Layer 4 of a small transformer language model trained on English Wikipedia (13 layers, counted from 0, width 96). Numbers have three digits each and are written without spaces.
A neuron adds its activation times its output weights to the MLP's output. To switch it off is to set its activation to zero at one token and run the rest of the model.

Output weights of the MLP neurons that the questions are about. A number n stands for (n - 500) times 0.0015.
n13: 670638649489371685200647462312588570371609780373418263306427363648325552634594354453564619605437521484658427519465519448508473358390589347533263401544611553651621639606524598590376610442511395561344715579550294532523463587486381374512455451616465432475334282488073277511562635589284760332
n14: 397605576394541452576466462369508441519474556560462444288530368689551648848229437401852371504375521592292657489373364413520290457496629637467575551504383677496595641640389332647677456632581492601593508389711403324642363500558453624552583504836693388651634423345261383550536649549595952508
n23: 889406792317313505332447611343377430291598107607336538632580257623554654604495689480608426809394581373522432578586658586065656327588604047309134653571490388389737198774516315393773642560427394584428460233470234205383317554556463490577468401589595407585631223475582426468540653610285716474
n43: 608672643468574443333554439357588261298508496599618395619524549445348765636782370448595335433654504613615477590575489564658290603475512436594444386315717627554451595587391612458289571327518365456213541413647424579511493380407541347443324309134545493397359374553362511503623406340438412324
n79: 521492746648687526648467777357337280472458404395434785310648444458665405623452395414180342644352518500830621376345568541561513749416411545409577470367439496543263561552294218751527344524705729479579565604479277465684570228619452534640365442609504580377296312720381606723517595324410759623
n82: 552646264507622554400515434684391458572352647353507645604606210415476318590607421546407616504664467373592587533652541326481679646463504438492485661625507718496572521711476950507443534665622557586430489607481593631781318493437535582690770559529610400577445597534769673722679428525552488586
n101: 473505313504775500372559249697328607597344746671509505426383574495650491615580360467300652417585705698122242419813633189561659518264389536520593459722677391691173667458447570595306462457586388107672636532422761543613670659457560468595305369880472536346586738397667638551383446375325375232
n107: 521457822563368584455614555584352601525500460585588648620459488230378597465465508570513491304656448704510468424315344625279566763491462399560513724328454457597232384642303450590631491354359491478496557534461871464176609633431763530487624358461377641033640317266828556632522362270408169410
n142: 529542394640393357770434475621662453516481561522348551452452580655633179602625411547237523260607602556222299508491525410552659247325621430532603378580492279581448629461343688205294526687416573407557659313458692565588418613425310626491177670793641609062529693595680445609324568398401320509
n143: 432546307556423465583523286390400473463433638314411458442583475348696466750418826376639594356571354398372179361679696537614652489530432735693434485784163644543516463469512603435471433550401434447604504406485302409398414394579518633631285739573651659359556548512472316479543692485350441316
n157: 463412341541314418219488405586330521411744522491455421548452766275272504441440572530474419787615523474392451360526458447448265345512690340846436337524516346420188669194723696662495672496338654596504680446761630491322287533402398629343371313378798454554483583423587589535615478802420417320
n194: 271420561361472486491649605683379468642623708736470648338381568527797757437468846768658428637613427574316211452782455639688587487416327452668418598228543712435660598523661490365306459483646619438565810513504708606381395420454504687421533495695595496867518746418803316475386428760367270299
n231: 412519591427757732340454477361476366523613171310683308451237398463832418326615545552749269409390310403683590615280458673298428425430572450399400650531432217352610693370480505434581250659426351294275337500208393616537440472381716379500500341358524579845440227850358726444715645587166330187
n236: 435634610401454230579350357455462648581352271530621649545358589580409575460392503507625547438567504590484620468404511468493292566190524411621456573479444504361630281257400325500492526503381266692462604557368519466230759327578404598307717635565644446787622576593572533524548457578732628443
n279: 425484361477567603644653672325446650688395451550430447389368361742383547300402416435454632663356417557402373594451372515394313703638535691423350408462454429487671271570394645628535116376464757365633622492464314220224531678616646433459623678576763567233543293683479500459654581558551522400
n300: 595508545406611677526566648479430581435293236691553407572102540696623545664453508351548365323696459176374669903333525642740782596438444655190538542500350434566427324526260686611373341614375479554636658549420613526454700596323472558600322624491645542518413404539303508597436469512674229347

Each question names a token from some text and the token that comes next. It shows the activations a of the neurons there, in the order above. A number n stands for (n - 500) times 0.034.

Then comes g, the gradient of the next token's log-probability with respect to the MLP's output, scaled to length 1. A neuron's effect is roughly proportional to its activation times (output weights . g). A number n stands for (n - 500) times 0.00091.

"s", then "um"
a: 500525500500500500500519500565500500500500500500
g: 423513573460514407658450462456362501462357637302441494593339535410421507535516478286731579359669348179426465495572534491371556491614707511566510674703348624654475505512719405434748260364535583401414401456392662571572373598433304557579390503586514494442493664544562539504528431505634673641
Switching off which neuron hurts the next token most? n143

" con", then "s"
a: 500556500500500500500500500500500500500500500500
g: 535636307401290591543245489420415323469554396697391433575682436653373716739667565380571662612550475531589413508482428522358533391434536388571497644531452636473415429763520607449355440384460379379449502646586345676701587659469525652392532552483545492508592507404336559396423554313348603465
Switching off which neuron hurts the next token most? n14

"in", then "ber"
a: 500500500500500500500589500500500500500500500500
g: 649404363313359463548431501582339337460493604417491657575419468300253446583725393788550621510506380473462496540440515490658684524533516423447481565330504282371447567599678572347728694415435509333476429496423734574393557570469400427468374433589552521497583564454454379373515278434684498686
Switching off which neuron hurts the next token most? n107

"x", then "ford"
a: 500500500500500500500500500500500703500500500500
g: 430402665488360450516572607563422533378523484509352743567677726506631586229367431560190547460412563377389425466586550556522419520472403299350568345339573560554605419432481260434718413357506632366449473540673573434447363499613378379513383433457542443520370431662633468599337505392682486343
Switching off which neuron hurts the next token most? n194

"s", then " period"
a: 701500500691500500500500500500500500500500500500
g: 640601539345509458465618390697409511493423531535428565531347514376439593423235571491767495316355498410660276539717615584622475631457643441506428359572529498462313639404565602530518443537479585401554475406510500660527578454455686654559170610592391322542516665580315453662380695539554585416
Switching off which neuron hurts the next token most? n13

" in", then " the"
a: 500500500500500500500500500500500500500500584500
g: 698337365376606467551422554346616494710646321493411708663795401430377519593646477442418488615344571593612527518529478530353395451407551545309508356450541572543550549576567723505552408507417652461679494550492525402534370584503335590617289474473395484414378512794415416712601638337388572446
Switching off which neuron hurts the next token most? n279

" the", then " Po"
a: 500500501500500500500500501574500500500592500500
g: 414551405238622570605538450551243612582395672250567443478316370541534490614502459533541552619608342445565305481362417521474472493331408454371392415478557743539528487673533302354507438451450527710399517589517888343559539353569463658342530416494534510638505534552677478616526422460420348395
Switching off which neuron hurts the next token most? n236

" Pro", then "duc"
a: 500510500500500500500500500500522500500503500502
g: 432519292453593536671609450444473681577596438631592446365819447474539426451435539476357405395536597463602504422475515492560497562394683526363614468468592776615701255462338431341373430550552556421460374622490418451412671353581282572407648478402568371554466400401498549588256618229350497583
Which neuron, switched off, raises the next token's probability most? n157

" a", then " special"
a: 500505500500500530500500500500646500500512500500
g: 522500613726357293438505426586624279495412530400557261406680583397578705327671407483294620398452632544417662566661624430563511574396286483512387476412389394350345478486693504629349397564448447420592511372497287624365516629604493537436619478496430394368285495540334529591546528503315468447
Switching off which neuron hurts the next token most? n157

" his", then " death"
a: 500500500500500559500500500500500500500533500500
g: 568521362569661396299691450570519533509513585479396567537527544574511285625486381215407591476397433464513294456384569678373520416586528585425564238493495715299617514602342462441715524622314592623472585264502526502601461376527513534693510326734549567480400475435482648395479585415614485256
Switching off which neuron hurts the next token most? n82

"ud", then "on"
a: 500500500500503500530500500500500500500500500500
g: 475331394714521481444454437643512466540521507525494513580163355673517259380626265707577285428488354609452537562366512604388598704445346413517388559563704540398549391709505414470648477619440484392465616565526517559396484743486488517412470477695563449419549384483358526480454464313769410495
Switching off which neuron hurts the next token most? n101

" N", then "ative"
a: 500500500500500500500500500500500500500517500551
g: 342355476432481354382543540511464462631645440391475601376438640475578616598456591473642397263518516384624642390441686544454185589575442639525606558357507505662607615435199460390443315483364579455469744433478647670477448582548366515326578524428288588351461642638460554620402437415626475654
Switching off which neuron hurts the next token most? n300

" In", then "gu"
a: 500500500500500500500500568500500500500616505510
g: 573585655611398600531388400362361358609378410317521565504408597691473499603692554609435721554562300498486443304368521559555722502597433437587447547645534366579524484494654612432464659499622368414472647578557752411803331402446462724494373477469575472454494553565528538590763583648382569633
Which neuron, switched off, raises the next token's probability most? n236

" after", then "ma"
a: 500500500500500500500500500506500500500519578500
g: 216474416687429473575459513551504408653525704491612557315563589586452444547464636613531547571769562479616268239590547557468570415526368608546302416568226579385430436669515539404435482371435379476622369509531666599614578662552450376469549657409602756601563660467623499543439453543394390317
Which neuron, switched off, raises the next token's probability most? n279

" C", then "ine"
a: 500500500500500500500500500500500500500500500543
g: 393427655425477567658437541576576549570513508447710373550480644416474398556472476519567358536697519409537523539407486443395487626523635767552537431496335846350429465494467627339288639468706633518496599553372459577474477690382214586377666420470495328565586454766451415561360575404636330539
Switching off which neuron hurts the next token most? n300

"ure", then " and"
a: 500500500648500541500500500500505500500500500500
g: 505441457568386339559389327567674475458553601591631487522537516423568498508514528355272406668452603268476274420621548568405482528386483663626480385464526425328485543531559326416431566465562434539639583279346652366308593613238647382328640444396481758428373287612601412469410531532596670408
Which neuron, switched off, raises the next token's probability most? n82

"c", then "ling"
a: 500500500500810500500500500500500500500500500500
g: 546515568321299494493388572441748320438655488362400665467701616614397400482619522653663405495661515500498622580533488557472362493357503255512586668290415458512395490447563651394599391588326568274567474599488416292527550465509429578549366511340537509483437356638587384526552419270247680428
Switching off which neuron hurts the next token most? n79

"it", then "ly"
a: 535500500517500500500500500500500500508500500500
g: 542359460579641362394405340484462407557651394332699406598483533479629360435354495401599378464311525415114584476537411393542588434472588443443507619520414437437635639400625423316758477515400615541388505322593424323342347400502649517454484537436533322648412429685347534409654456644641573502
Which neuron, switched off, raises the next token's probability most? n13

"s", then ","
a: 724500500910500500500500500500500500500500500500
g: 488731507652216491404523285447479463525495695558567639368507426547584468411516496598787446518481459462502595320623671622510586400271738450370534506532544514599540476757345503382443505477508443461565300391418652360631415558626349630411487563422527357441597414458522669608233500491663635524
Which neuron, switched off, raises the next token's probability most? n43

" As", then "ian"
a: 500500500500500500500500647500500500500500500502
g: 589427496532564301578452541647511412401541352382411496434790633580485501461271534371533429326631547347609472501465558571582424444530433610486553316480588383275554494543490471192530305520444379495465443639512493781523294462688320564338552380682581646363421579557517374385479466597757438476
Switching off which neuron hurts the next token most? n142

"u", then "f"
a: 500500500500507556500525500500500500500571500500
g: 569474609569545617275437358467552648494520761492449351629506385508516541334497423698418267608379213568416593520450350600407479618379564380370326563526542543450640428461565472385686587620265455518418326605473645532551417738456573496495491501325401310718481434382533559660594376595464577373
Switching off which neuron hurts the next token most? n82

" member", then " of"
a: 500500500500500500500500500500500500554500500500
g: 602365541585865488516620612475676483350641407478445498744572580697590549514526456499429663328416416507575662529438343568560440702545449451616470406558402497450533507410498419513560497508532418432305687655578461552606556455323579502347498302220557706411595564558428524471692736589307601433
Switching off which neuron hurts the next token most? n231

"er", then " law"
a: 712500500500500500500500500553500500500500524500
g: 499462485466544454394266815741504123517520597593543475522660601561404492505560635410629468475460698313453587520522489552516315261715315598466441440576602414436621708582523597666523540467562477499555457552634531378368458430435788493650430549418553551576386371592357391487549565450420547400
Switching off which neuron hurts the next token most? n13

"ion", then "ed"
a: 500500500501500500500500509500500500502500500500
g: 426494355640527683406439482575500733341610611546493399544450505599703448415427398749268563183475477464499594479281748332491599476423433447277755424445645487524534328569337495477435456492396491301420525777403317537553508463504535636551500480557536448495561640433492476632363598456524612527
Switching off which neuron hurts the next token most? n142

"ities", then " pro"
a: 500500500590500500500500500500500500500500500500
g: 323642601694422444634550431550331522565506412348704374560528591544442498449462677624629401253537629647441615547599606416514449695597564323593332501431556482120502511355652691460523455666463572410360465362628289451407569466475546562643476492436473579514504536378429521540610627331417303648
Switching off which neuron hurts the next token most? n43

"s", then " re"
a: 748500500969500500500500500500500500500500500500
g: 423490617619512470487549469645496636458610512233685294475593582517503442517551483557707431416662666722378523662598536561707384562615564477586282265596660441181694551280411449407578509526534577474345546443523515435329572392595495377540568433468515449510441476443426595512653627470400217564
Switching off which neuron hurts the next token most? n43